Layer 4 of a small transformer language model trained on English Wikipedia (8 layers, counted from 0, width 64).
A neuron's activation on a vector x is SiLU(gate . x) times (in . x), where the dot is the dot product.

Input weights of the MLP neurons that the questions are about. A number n stands for (n - 128) times 0.0072.
n22 gate: 144, 107, 134, 124, 138, 117, 140, 110, 150, 200, 143, 117, 98, 128, 158, 103, 219, 88, 169, 138, 97, 137, 139, 125, 125, 105, 113, 128, 192, 123, 137, 104, 97, 195, 111, 123, 118, 132, 80, 108, 135, 169, 111, 116, 147, 182, 76, 71, 93, 110, 168, 110, 138, 132, 109, 110, 151, 153, 150, 120, 141, 118, 132, 220
n31 gate: 82, 150, 116, 136, 118, 134, 97, 175, 130, 57, 87, 180, 159, 135, 189, 97, 150, 132, 141, 133, 74, 167, 95, 111, 101, 104, 128, 154, 182, 96, 110, 108, 113, 169, 138, 148, 163, 84, 130, 99, 104, 106, 150, 50, 97, 138, 135, 64, 137, 84, 120, 136, 105, 154, 139, 119, 124, 123, 125, 135, 99, 29, 131, 127
n33 gate: 117, 110, 96, 116, 134, 180, 122, 153, 109, 141, 122, 140, 120, 81, 149, 117, 141, 98, 112, 159, 149, 132, 115, 116, 135, 112, 127, 151, 146, 121, 131, 56, 142, 121, 99, 156, 139, 155, 144, 171, 92, 159, 139, 134, 92, 137, 102, 144, 146, 132, 140, 93, 89, 105, 116, 103, 123, 95, 103, 162, 146, 90, 92, 146
n37 gate: 101, 135, 104, 159, 119, 119, 158, 106, 133, 138, 131, 159, 135, 143, 96, 192, 122, 149, 161, 155, 78, 148, 165, 125, 111, 126, 97, 177, 94, 102, 141, 102, 160, 142, 144, 95, 136, 89, 129, 99, 83, 63, 135, 154, 98, 103, 112, 108, 163, 150, 114, 121, 154, 128, 197, 123, 130, 114, 148, 106, 104, 155, 164, 104
n47 gate: 92, 181, 73, 144, 110, 116, 134, 143, 134, 100, 133, 105, 94, 81, 103, 180, 145, 100, 149, 113, 90, 146, 126, 99, 139, 134, 123, 115, 102, 80, 114, 113, 116, 133, 122, 140, 112, 98, 141, 139, 154, 140, 133, 149, 123, 114, 179, 109, 117, 99, 85, 179, 169, 120, 141, 160, 139, 101, 139, 124, 117, 145, 121, 162
n48 gate: 135, 158, 172, 87, 164, 141, 172, 75, 123, 134, 121, 171, 124, 105, 135, 107, 157, 109, 94, 146, 97, 189, 51, 122, 92, 95, 144, 101, 140, 151, 34, 153, 111, 59, 172, 115, 118, 162, 132, 130, 165, 167, 117, 58, 128, 168, 137, 128, 79, 89, 118, 140, 156, 160, 50, 111, 113, 117, 123, 142, 162, 125, 136, 124
n59 gate: 128, 151, 106, 149, 79, 105, 152, 91, 173, 148, 136, 134, 88, 143, 97, 141, 172, 147, 130, 116, 111, 132, 152, 75, 185, 143, 125, 115, 91, 137, 105, 99, 155, 128, 107, 121, 116, 101, 134, 118, 133, 109, 137, 134, 148, 116, 158, 111, 135, 174, 152, 124, 144, 158, 144, 99, 93, 69, 157, 119, 129, 123, 121, 123
n61 gate: 128, 123, 158, 96, 106, 148, 137, 94, 153, 155, 104, 168, 153, 128, 102, 178, 161, 121, 110, 136, 96, 141, 78, 80, 91, 112, 171, 120, 165, 134, 46, 80, 119, 123, 135, 166, 73, 109, 117, 117, 146, 149, 149, 142, 152, 188, 135, 174, 146, 71, 117, 106, 88, 142, 117, 117, 66, 155, 89, 204, 153, 92, 147, 138
n79 gate: 102, 114, 71, 140, 212, 123, 108, 141, 124, 100, 128, 160, 170, 107, 144, 149, 150, 158, 190, 135, 153, 135, 120, 103, 139, 62, 146, 118, 85, 96, 104, 121, 151, 138, 140, 158, 104, 83, 157, 129, 87, 95, 99, 160, 139, 158, 148, 85, 155, 162, 104, 111, 136, 152, 116, 112, 114, 100, 47, 122, 112, 101, 125, 132
n98 gate: 93, 93, 123, 166, 160, 106, 158, 162, 147, 84, 123, 128, 145, 70, 168, 128, 169, 130, 131, 159, 142, 178, 121, 110, 120, 72, 162, 150, 112, 86, 169, 161, 120, 83, 44, 155, 190, 125, 153, 149, 165, 121, 116, 141, 195, 142, 98, 109, 148, 53, 116, 177, 107, 114, 98, 86, 125, 139, 108, 99, 105, 128, 98, 124
n113 gate: 141, 133, 151, 170, 103, 172, 139, 63, 144, 116, 132, 120, 116, 148, 119, 108, 107, 167, 166, 163, 101, 93, 122, 133, 110, 180, 142, 153, 103, 114, 166, 174, 144, 148, 139, 144, 144, 114, 109, 120, 123, 104, 90, 84, 124, 97, 164, 147, 94, 115, 105, 139, 135, 134, 141, 126, 153, 153, 154, 89, 155, 182, 160, 149
n22 in: 119, 124, 166, 127, 114, 169, 152, 148, 97, 97, 94, 153, 121, 96, 132, 153, 45, 153, 157, 140, 161, 137, 105, 101, 145, 143, 149, 167, 75, 80, 130, 133, 114, 133, 134, 158, 134, 150, 127, 125, 162, 127, 146, 103, 142, 156, 163, 136, 107, 159, 91, 114, 150, 139, 103, 156, 115, 100, 93, 109, 138, 162, 87, 170
n31 in: 61, 78, 137, 118, 153, 132, 150, 99, 109, 130, 130, 133, 90, 166, 124, 49, 113, 114, 106, 127, 132, 179, 130, 151, 163, 123, 135, 115, 122, 124, 120, 107, 111, 145, 112, 76, 117, 117, 122, 85, 141, 180, 106, 144, 140, 92, 120, 172, 139, 148, 122, 153, 177, 78, 144, 135, 149, 119, 117, 113, 157, 185, 111, 145
n33 in: 81, 135, 97, 108, 150, 138, 133, 153, 129, 117, 101, 92, 88, 175, 121, 165, 109, 98, 97, 140, 124, 97, 161, 130, 129, 107, 101, 128, 74, 134, 134, 132, 140, 158, 126, 93, 100, 160, 118, 133, 129, 116, 131, 121, 79, 89, 171, 134, 172, 128, 120, 154, 109, 133, 118, 123, 86, 89, 151, 117, 129, 155, 135, 144
n37 in: 114, 124, 105, 95, 115, 112, 113, 180, 180, 168, 142, 150, 100, 154, 105, 131, 144, 99, 130, 139, 152, 115, 156, 164, 134, 143, 115, 155, 109, 126, 157, 121, 153, 157, 140, 150, 130, 92, 134, 139, 131, 76, 151, 145, 158, 152, 98, 178, 156, 103, 118, 130, 73, 133, 142, 140, 120, 98, 150, 172, 125, 146, 127, 133
n47 in: 113, 108, 90, 123, 127, 131, 170, 123, 100, 118, 108, 117, 119, 132, 155, 98, 124, 135, 163, 124, 148, 160, 118, 102, 143, 120, 145, 135, 129, 143, 100, 88, 103, 151, 120, 143, 98, 70, 96, 121, 82, 106, 144, 134, 155, 116, 115, 162, 141, 159, 35, 110, 114, 118, 152, 139, 140, 91, 117, 157, 68, 121, 177, 98
n48 in: 139, 158, 116, 120, 148, 117, 169, 147, 89, 74, 113, 122, 126, 125, 142, 85, 118, 111, 172, 132, 88, 148, 105, 181, 102, 152, 148, 143, 185, 138, 107, 176, 124, 8, 121, 112, 144, 124, 129, 143, 55, 113, 137, 91, 153, 138, 99, 129, 72, 117, 154, 143, 114, 150, 132, 122, 121, 132, 83, 167, 108, 63, 129, 122
n59 in: 146, 170, 83, 127, 125, 146, 141, 90, 138, 64, 138, 104, 151, 132, 152, 162, 88, 136, 136, 119, 148, 98, 91, 116, 125, 128, 108, 145, 135, 81, 162, 117, 161, 90, 143, 150, 112, 109, 97, 192, 115, 124, 116, 145, 114, 120, 153, 168, 144, 146, 124, 131, 162, 107, 150, 105, 136, 132, 114, 106, 134, 139, 170, 119
n61 in: 124, 88, 179, 110, 139, 98, 144, 92, 128, 122, 192, 127, 156, 120, 112, 119, 137, 135, 140, 160, 138, 112, 127, 114, 114, 98, 154, 143, 107, 147, 77, 96, 119, 149, 143, 142, 163, 105, 114, 106, 140, 125, 132, 177, 150, 146, 103, 203, 168, 95, 146, 86, 116, 155, 99, 134, 104, 141, 124, 110, 162, 158, 98, 150
n79 in: 119, 160, 127, 202, 103, 99, 121, 77, 130, 155, 183, 86, 107, 125, 124, 125, 135, 116, 126, 146, 114, 114, 129, 112, 142, 155, 169, 145, 126, 62, 129, 107, 166, 123, 124, 119, 174, 95, 149, 119, 154, 131, 101, 124, 141, 154, 144, 107, 102, 72, 90, 76, 120, 136, 129, 111, 160, 186, 134, 83, 103, 136, 133, 160
n98 in: 90, 110, 124, 139, 56, 195, 130, 75, 119, 157, 126, 116, 109, 175, 115, 109, 121, 111, 94, 154, 138, 113, 139, 181, 151, 94, 108, 105, 180, 126, 155, 127, 118, 117, 123, 134, 77, 170, 133, 123, 115, 138, 118, 111, 97, 91, 80, 82, 70, 107, 146, 76, 128, 141, 173, 127, 125, 99, 149, 130, 128, 152, 139, 134
n113 in: 133, 122, 158, 101, 163, 113, 149, 68, 161, 116, 98, 128, 92, 102, 136, 157, 178, 164, 116, 117, 132, 119, 98, 156, 174, 119, 110, 109, 75, 128, 187, 132, 88, 120, 151, 108, 157, 130, 83, 108, 87, 90, 87, 122, 124, 159, 134, 131, 142, 122, 178, 153, 123, 107, 134, 170, 134, 105, 139, 134, 131, 124, 82, 156

Each question shows a token from some text and the vector x that enters the MLP there. A number n stands for (n - 128) times 0.029.

" River": 145, 149, 96, 95, 119, 132, 171, 143, 142, 134, 144, 115, 133, 107, 90, 140, 125, 131, 122, 155, 115, 84, 99, 149, 124, 163, 99, 132, 121, 139, 160, 113, 147, 156, 141, 123, 143, 139, 135, 146, 118, 119, 193, 205, 134, 139, 131, 131, 143, 133, 100, 147, 102, 150, 121, 198, 122, 104, 140, 169, 122, 129, 128, 128
The neuron with the highest activation: n37

",": 112, 147, 57, 96, 136, 132, 141, 129, 143, 138, 116, 125, 104, 103, 139, 118, 136, 87, 153, 102, 120, 116, 105, 127, 123, 167, 146, 95, 138, 110, 133, 140, 108, 146, 126, 135, 146, 117, 123, 138, 106, 115, 175, 94, 103, 148, 145, 122, 105, 109, 137, 163, 113, 162, 124, 210, 112, 126, 105, 168, 118, 110, 123, 117
The two highest activations, in order: n47, n48

"out": 146, 127, 143, 89, 145, 94, 132, 122, 82, 156, 129, 107, 108, 125, 105, 81, 105, 138, 98, 115, 115, 144, 142, 120, 147, 137, 99, 109, 79, 87, 129, 155, 88, 183, 141, 94, 138, 115, 133, 132, 116, 138, 192, 174, 115, 133, 137, 117, 100, 114, 128, 134, 100, 105, 105, 181, 105, 156, 106, 116, 101, 150, 146, 148
The neuron with the highest activation: n59

" De": 146, 137, 153, 182, 134, 141, 113, 130, 168, 158, 159, 133, 135, 87, 118, 118, 125, 127, 134, 140, 127, 134, 159, 154, 127, 148, 144, 121, 123, 140, 175, 127, 86, 128, 159, 123, 102, 135, 134, 133, 117, 167, 120, 189, 115, 162, 138, 155, 103, 127, 132, 122, 155, 147, 137, 197, 91, 94, 132, 139, 164, 117, 134, 102
The neuron with the highest activation: n48

" the": 138, 136, 124, 149, 121, 126, 138, 133, 126, 115, 126, 135, 129, 123, 128, 119, 146, 141, 156, 123, 118, 149, 149, 131, 116, 155, 87, 127, 143, 110, 122, 134, 129, 133, 122, 114, 134, 128, 162, 152, 116, 128, 120, 120, 140, 119, 123, 137, 133, 106, 136, 128, 150, 174, 135, 248, 141, 135, 119, 131, 139, 128, 132, 123
The neuron with the highest activation: n33

"-": 134, 150, 143, 116, 132, 150, 136, 137, 130, 154, 128, 138, 139, 155, 134, 117, 144, 111, 131, 103, 127, 130, 148, 141, 142, 171, 119, 135, 126, 110, 135, 145, 135, 186, 134, 154, 152, 117, 122, 126, 116, 134, 104, 142, 129, 178, 135, 79, 117, 125, 139, 163, 182, 187, 138, 216, 108, 143, 123, 111, 119, 115, 128, 152
The most active neuron and its activation: n22, at about 2.2

" of": 127, 135, 104, 122, 144, 133, 147, 109, 114, 144, 145, 125, 100, 113, 146, 137, 145, 124, 119, 135, 137, 131, 128, 86, 113, 159, 93, 93, 115, 113, 131, 103, 138, 170, 155, 150, 136, 118, 123, 124, 122, 128, 166, 125, 134, 159, 102, 124, 127, 97, 98, 133, 103, 166, 147, 222, 135, 129, 164, 106, 125, 150, 141, 88
The neuron with the highest activation: n47

"ko": 97, 125, 131, 122, 131, 147, 108, 119, 165, 159, 136, 142, 125, 126, 95, 138, 126, 137, 134, 147, 141, 140, 131, 125, 116, 107, 124, 128, 113, 147, 150, 133, 160, 145, 104, 163, 164, 130, 154, 124, 130, 158, 152, 221, 100, 131, 154, 108, 117, 145, 104, 167, 129, 131, 154, 184, 120, 87, 131, 130, 145, 128, 111, 105
Which three neurons fire most, strongest first? n37, n48, n33

"en": 89, 114, 146, 109, 140, 122, 106, 123, 117, 134, 136, 136, 102, 119, 106, 71, 120, 110, 105, 162, 132, 112, 140, 166, 118, 129, 127, 107, 129, 144, 168, 139, 111, 160, 125, 143, 109, 90, 180, 122, 154, 152, 102, 197, 105, 139, 130, 112, 128, 107, 160, 133, 125, 101, 163, 191, 114, 141, 110, 82, 117, 97, 129, 110
The neuron with the highest activation: n59

"k": 56, 133, 111, 140, 111, 138, 115, 134, 128, 116, 138, 136, 109, 97, 99, 126, 135, 94, 154, 111, 154, 113, 124, 141, 128, 74, 123, 100, 153, 131, 150, 116, 131, 151, 104, 148, 140, 112, 146, 144, 130, 158, 114, 225, 116, 109, 113, 104, 115, 147, 109, 169, 150, 112, 149, 168, 97, 105, 134, 121, 113, 134, 132, 135
The most active neuron and its activation: n47, at about 2.5

" M": 158, 149, 125, 176, 130, 163, 129, 114, 144, 144, 97, 115, 96, 86, 129, 149, 110, 91, 134, 155, 141, 122, 157, 147, 138, 121, 143, 83, 140, 122, 110, 119, 88, 127, 125, 143, 147, 112, 116, 121, 131, 150, 128, 219, 144, 128, 143, 127, 143, 122, 124, 124, 122, 121, 175, 176, 146, 133, 151, 123, 158, 150, 114, 113
The most active neuron and its activation: n48, at about 0.43

" C": 166, 137, 117, 198, 107, 152, 127, 141, 116, 121, 116, 118, 75, 101, 136, 136, 123, 132, 127, 131, 118, 84, 152, 150, 143, 103, 120, 141, 115, 71, 128, 113, 107, 129, 168, 115, 105, 142, 129, 146, 138, 122, 112, 207, 95, 125, 112, 111, 139, 134, 138, 106, 121, 101, 157, 173, 134, 132, 128, 119, 141, 139, 106, 140
The neuron with the highest activation: n33

" |": 164, 134, 138, 111, 111, 123, 133, 131, 116, 137, 121, 133, 143, 141, 126, 127, 145, 130, 131, 126, 147, 95, 142, 137, 118, 150, 134, 143, 141, 137, 110, 103, 109, 119, 102, 124, 154, 122, 115, 136, 138, 138, 112, 126, 86, 176, 103, 127, 112, 111, 132, 174, 163, 102, 130, 223, 146, 138, 161, 120, 112, 154, 143, 154
The most active neuron and its activation: n113, at about 0.44

" before": 108, 148, 147, 120, 106, 135, 93, 148, 111, 167, 112, 149, 134, 107, 103, 151, 116, 140, 84, 140, 112, 124, 108, 112, 123, 150, 98, 141, 171, 173, 100, 156, 74, 143, 160, 156, 138, 161, 114, 155, 135, 103, 157, 124, 124, 150, 137, 124, 113, 94, 123, 149, 123, 147, 138, 206, 104, 164, 139, 129, 165, 121, 124, 117
The neuron with the highest activation: n59

" T": 144, 126, 130, 205, 110, 147, 151, 122, 114, 123, 101, 118, 91, 110, 115, 145, 154, 85, 134, 170, 118, 88, 131, 126, 153, 119, 148, 129, 142, 109, 151, 120, 113, 134, 156, 121, 138, 125, 95, 167, 130, 128, 161, 193, 124, 122, 128, 114, 135, 124, 146, 119, 104, 119, 161, 182, 120, 124, 106, 105, 91, 142, 116, 130
The neuron with the highest activation: n47

"ore": 125, 145, 104, 96, 179, 99, 130, 139, 170, 151, 160, 137, 128, 135, 115, 105, 80, 111, 90, 153, 101, 125, 171, 145, 116, 150, 109, 110, 117, 146, 120, 120, 96, 118, 145, 104, 136, 111, 147, 133, 127, 130, 155, 215, 117, 151, 128, 111, 123, 126, 110, 153, 82, 96, 134, 174, 120, 108, 128, 136, 122, 114, 124, 104
Which three neurons fire most, strongest first? n37, n22, n98

"|": 139, 132, 144, 125, 94, 140, 131, 126, 132, 146, 119, 141, 124, 154, 127, 107, 127, 116, 127, 116, 137, 104, 128, 140, 122, 163, 149, 169, 129, 104, 100, 104, 133, 166, 113, 135, 124, 110, 130, 129, 134, 138, 116, 134, 134, 153, 122, 152, 122, 110, 138, 154, 178, 170, 120, 231, 135, 121, 125, 78, 120, 157, 112, 142
The neuron with the highest activation: n22

"n": 97, 128, 140, 108, 100, 129, 84, 136, 103, 101, 136, 126, 132, 99, 120, 115, 164, 140, 149, 161, 164, 43, 148, 126, 117, 87, 117, 98, 130, 132, 125, 103, 146, 147, 122, 120, 139, 114, 159, 122, 133, 153, 170, 226, 121, 123, 127, 117, 138, 126, 175, 143, 100, 109, 154, 157, 103, 102, 135, 132, 133, 91, 127, 138
The neuron with the highest activation: n33

" polit": 194, 126, 127, 127, 110, 141, 148, 128, 73, 156, 98, 135, 99, 128, 94, 141, 101, 147, 140, 151, 116, 128, 136, 127, 145, 110, 149, 114, 146, 125, 127, 167, 153, 125, 110, 104, 180, 138, 143, 107, 93, 129, 176, 185, 138, 139, 102, 132, 102, 136, 169, 128, 135, 109, 134, 172, 113, 154, 56, 91, 154, 138, 105, 136
The neuron with the highest activation: n47

" sem": 151, 121, 128, 170, 147, 142, 139, 133, 128, 152, 149, 115, 97, 108, 123, 93, 113, 112, 140, 153, 114, 91, 121, 165, 179, 145, 144, 145, 114, 95, 171, 159, 92, 100, 87, 97, 164, 145, 145, 118, 131, 166, 141, 162, 107, 153, 135, 149, 114, 134, 100, 125, 116, 113, 139, 183, 118, 145, 134, 119, 110, 95, 95, 139
The neuron with the highest activation: n113

"2": 88, 147, 130, 118, 117, 147, 127, 122, 130, 137, 133, 127, 78, 140, 133, 112, 128, 167, 96, 109, 135, 135, 136, 171, 150, 158, 136, 113, 135, 92, 110, 176, 140, 137, 170, 126, 172, 102, 92, 182, 128, 129, 174, 131, 102, 101, 107, 149, 145, 169, 142, 152, 131, 139, 119, 175, 136, 154, 100, 154, 122, 145, 101, 108
Which three neurons fire most, strongest first? n113, n79, n61

" an": 86, 128, 159, 147, 129, 166, 148, 113, 128, 128, 112, 116, 133, 125, 139, 101, 147, 136, 163, 93, 129, 120, 177, 92, 125, 169, 100, 91, 163, 118, 149, 146, 121, 99, 93, 131, 126, 167, 154, 128, 148, 98, 156, 130, 151, 189, 139, 138, 95, 125, 143, 126, 159, 138, 145, 204, 128, 130, 126, 132, 93, 123, 92, 154
The most active neuron and its activation: n22, at about 1.6

" h": 88, 147, 132, 157, 148, 112, 143, 124, 131, 164, 101, 115, 129, 129, 117, 188, 107, 119, 139, 143, 190, 133, 124, 126, 144, 119, 130, 129, 114, 111, 118, 130, 121, 164, 164, 151, 170, 185, 126, 128, 127, 124, 103, 149, 146, 168, 137, 141, 134, 127, 99, 134, 64, 152, 158, 200, 128, 134, 129, 125, 87, 122, 134, 150
The neuron with the highest activation: n79

" ins": 134, 115, 138, 149, 115, 122, 107, 96, 147, 204, 147, 156, 156, 92, 126, 140, 104, 145, 132, 144, 144, 64, 183, 119, 154, 166, 117, 88, 122, 143, 132, 100, 97, 107, 153, 117, 137, 128, 110, 123, 123, 121, 156, 181, 129, 133, 122, 150, 139, 149, 100, 111, 100, 113, 96, 179, 101, 108, 88, 163, 143, 151, 112, 141
The neuron with the highest activation: n61

"\n": 141, 154, 147, 98, 102, 106, 125, 144, 150, 119, 131, 123, 131, 107, 128, 99, 117, 136, 124, 126, 134, 118, 119, 119, 150, 154, 125, 138, 144, 121, 129, 67, 111, 104, 139, 180, 116, 123, 101, 135, 137, 142, 99, 128, 132, 179, 121, 140, 109, 120, 185, 100, 141, 77, 148, 206, 153, 105, 130, 115, 128, 125, 117, 129
The neuron with the highest activation: n22

" es": 107, 121, 183, 121, 127, 120, 97, 116, 136, 139, 134, 116, 114, 89, 130, 141, 97, 131, 141, 77, 106, 56, 98, 120, 132, 161, 94, 79, 140, 165, 136, 157, 174, 154, 168, 122, 189, 152, 101, 101, 121, 113, 127, 128, 133, 167, 151, 154, 141, 136, 130, 116, 100, 97, 155, 188, 106, 110, 150, 138, 122, 127, 127, 132
The most active neuron and its activation: n113, at about 2.4

" Olymp": 145, 112, 144, 136, 115, 119, 130, 144, 124, 167, 101, 112, 103, 110, 91, 115, 116, 102, 123, 168, 113, 75, 132, 137, 143, 128, 136, 142, 120, 116, 142, 162, 156, 155, 102, 126, 178, 91, 138, 102, 99, 142, 167, 180, 143, 142, 110, 128, 118, 133, 123, 134, 96, 74, 139, 189, 137, 137, 96, 191, 107, 135, 92, 119
The two highest activations, in order: n59, n37

" Lake": 126, 136, 128, 108, 130, 136, 157, 125, 152, 148, 153, 127, 135, 128, 103, 151, 101, 141, 98, 152, 115, 114, 119, 158, 103, 197, 91, 126, 117, 135, 114, 120, 127, 147, 161, 99, 138, 150, 142, 140, 106, 134, 177, 210, 124, 148, 166, 101, 124, 119, 130, 147, 123, 170, 137, 182, 126, 83, 129, 159, 141, 157, 133, 112
The neuron with the highest activation: n37

" ": 115, 142, 107, 103, 106, 138, 94, 113, 133, 132, 153, 186, 113, 119, 114, 139, 102, 115, 105, 161, 126, 107, 122, 135, 170, 86, 123, 78, 93, 123, 121, 168, 115, 155, 149, 95, 113, 140, 107, 114, 120, 118, 107, 123, 143, 153, 121, 144, 119, 132, 141, 146, 158, 109, 153, 183, 180, 128, 117, 167, 157, 139, 124, 116
The neuron with the highest activation: n113

" he": 89, 164, 194, 102, 135, 157, 104, 108, 132, 194, 88, 114, 153, 121, 109, 146, 166, 122, 176, 135, 144, 99, 134, 127, 123, 154, 102, 138, 95, 134, 110, 142, 96, 128, 140, 127, 126, 209, 99, 124, 123, 109, 101, 148, 113, 122, 108, 123, 110, 116, 163, 103, 143, 162, 84, 173, 114, 96, 81, 108, 160, 112, 124, 116
The neuron with the highest activation: n22

" Road": 127, 155, 126, 88, 128, 118, 145, 140, 127, 147, 131, 111, 135, 118, 107, 161, 130, 118, 123, 150, 116, 102, 109, 134, 126, 156, 127, 127, 147, 110, 148, 140, 106, 182, 145, 108, 144, 125, 125, 159, 127, 110, 206, 210, 106, 124, 152, 150, 147, 137, 102, 145, 102, 144, 125, 185, 122, 96, 130, 170, 140, 148, 138, 104
The neuron with the highest activation: n37

" Just": 164, 164, 152, 153, 91, 100, 136, 143, 96, 85, 148, 120, 107, 88, 100, 88, 110, 126, 133, 155, 106, 125, 119, 189, 124, 150, 123, 108, 136, 114, 151, 129, 151, 139, 93, 109, 121, 107, 121, 116, 135, 124, 135, 193, 116, 164, 99, 125, 87, 120, 138, 143, 162, 159, 132, 177, 128, 148, 131, 109, 141, 112, 100, 100
The neuron with the highest activation: n33

"–": 141, 150, 128, 71, 143, 156, 128, 178, 111, 145, 151, 126, 123, 117, 125, 148, 117, 128, 129, 168, 135, 87, 171, 107, 134, 99, 136, 102, 136, 117, 158, 156, 113, 148, 165, 114, 122, 137, 93, 141, 123, 131, 165, 113, 131, 161, 77, 107, 137, 123, 188, 148, 179, 74, 128, 187, 121, 106, 125, 136, 127, 150, 136, 148
The most active neuron and its activation: n22, at about 1.2

"3": 120, 169, 107, 113, 127, 130, 94, 135, 125, 174, 82, 123, 99, 156, 119, 170, 122, 133, 72, 119, 157, 119, 155, 166, 135, 154, 68, 109, 163, 118, 157, 125, 106, 137, 151, 140, 119, 142, 152, 126, 136, 147, 160, 180, 131, 100, 104, 113, 117, 154, 121, 183, 129, 103, 129, 158, 131, 128, 113, 141, 155, 107, 134, 122
The two highest activations, in order: n61, n79

" at": 165, 129, 130, 148, 98, 114, 133, 115, 106, 154, 122, 114, 119, 102, 127, 174, 117, 149, 109, 127, 129, 129, 131, 127, 121, 126, 91, 106, 140, 121, 93, 147, 139, 185, 147, 150, 128, 140, 132, 125, 108, 168, 164, 117, 103, 180, 108, 116, 116, 120, 122, 115, 152, 133, 123, 215, 116, 148, 184, 130, 97, 129, 115, 152
The neuron with the highest activation: n22

"/": 115, 136, 90, 105, 175, 116, 106, 180, 144, 189, 129, 116, 91, 127, 144, 110, 121, 105, 151, 139, 136, 129, 157, 100, 146, 60, 145, 95, 156, 118, 173, 134, 157, 131, 139, 111, 120, 136, 108, 135, 151, 131, 134, 124, 139, 165, 91, 133, 146, 165, 147, 156, 154, 131, 135, 191, 134, 104, 149, 114, 155, 159, 133, 158
The neuron with the highest activation: n48

"s": 108, 119, 117, 105, 115, 148, 91, 136, 129, 93, 117, 146, 100, 98, 128, 103, 121, 117, 117, 144, 127, 88, 164, 142, 116, 131, 59, 79, 110, 145, 162, 108, 134, 133, 147, 124, 133, 110, 144, 130, 147, 139, 82, 226, 126, 109, 123, 121, 143, 138, 136, 149, 124, 111, 97, 159, 113, 133, 127, 131, 109, 130, 137, 163
Which three neurons fire most, strongest first? n33, n48, n22

"ed": 127, 137, 150, 129, 121, 131, 144, 124, 90, 157, 156, 129, 135, 100, 140, 114, 145, 124, 122, 175, 146, 106, 163, 76, 117, 155, 98, 112, 126, 122, 129, 144, 175, 149, 64, 143, 155, 135, 99, 144, 142, 139, 166, 151, 107, 106, 98, 114, 123, 104, 101, 137, 113, 125, 140, 202, 131, 127, 137, 161, 106, 184, 110, 129
The neuron with the highest activation: n48

"ol": 120, 134, 65, 139, 134, 84, 112, 117, 112, 120, 124, 129, 97, 146, 102, 107, 95, 140, 112, 138, 143, 122, 150, 122, 119, 112, 157, 78, 131, 133, 137, 117, 92, 91, 107, 79, 127, 155, 154, 117, 104, 191, 143, 189, 119, 155, 71, 99, 135, 114, 131, 110, 128, 115, 127, 160, 93, 177, 128, 97, 135, 113, 114, 96
The neuron with the highest activation: n98

"ont": 137, 138, 93, 138, 135, 125, 149, 145, 124, 148, 163, 133, 104, 136, 125, 106, 126, 115, 141, 162, 105, 113, 108, 147, 138, 128, 126, 89, 99, 141, 136, 139, 149, 133, 158, 138, 137, 148, 135, 161, 102, 110, 145, 181, 126, 127, 153, 102, 107, 124, 128, 144, 44, 124, 140, 200, 91, 145, 79, 144, 123, 127, 161, 155
Which three neurons fire most, strongest first? n31, n33, n79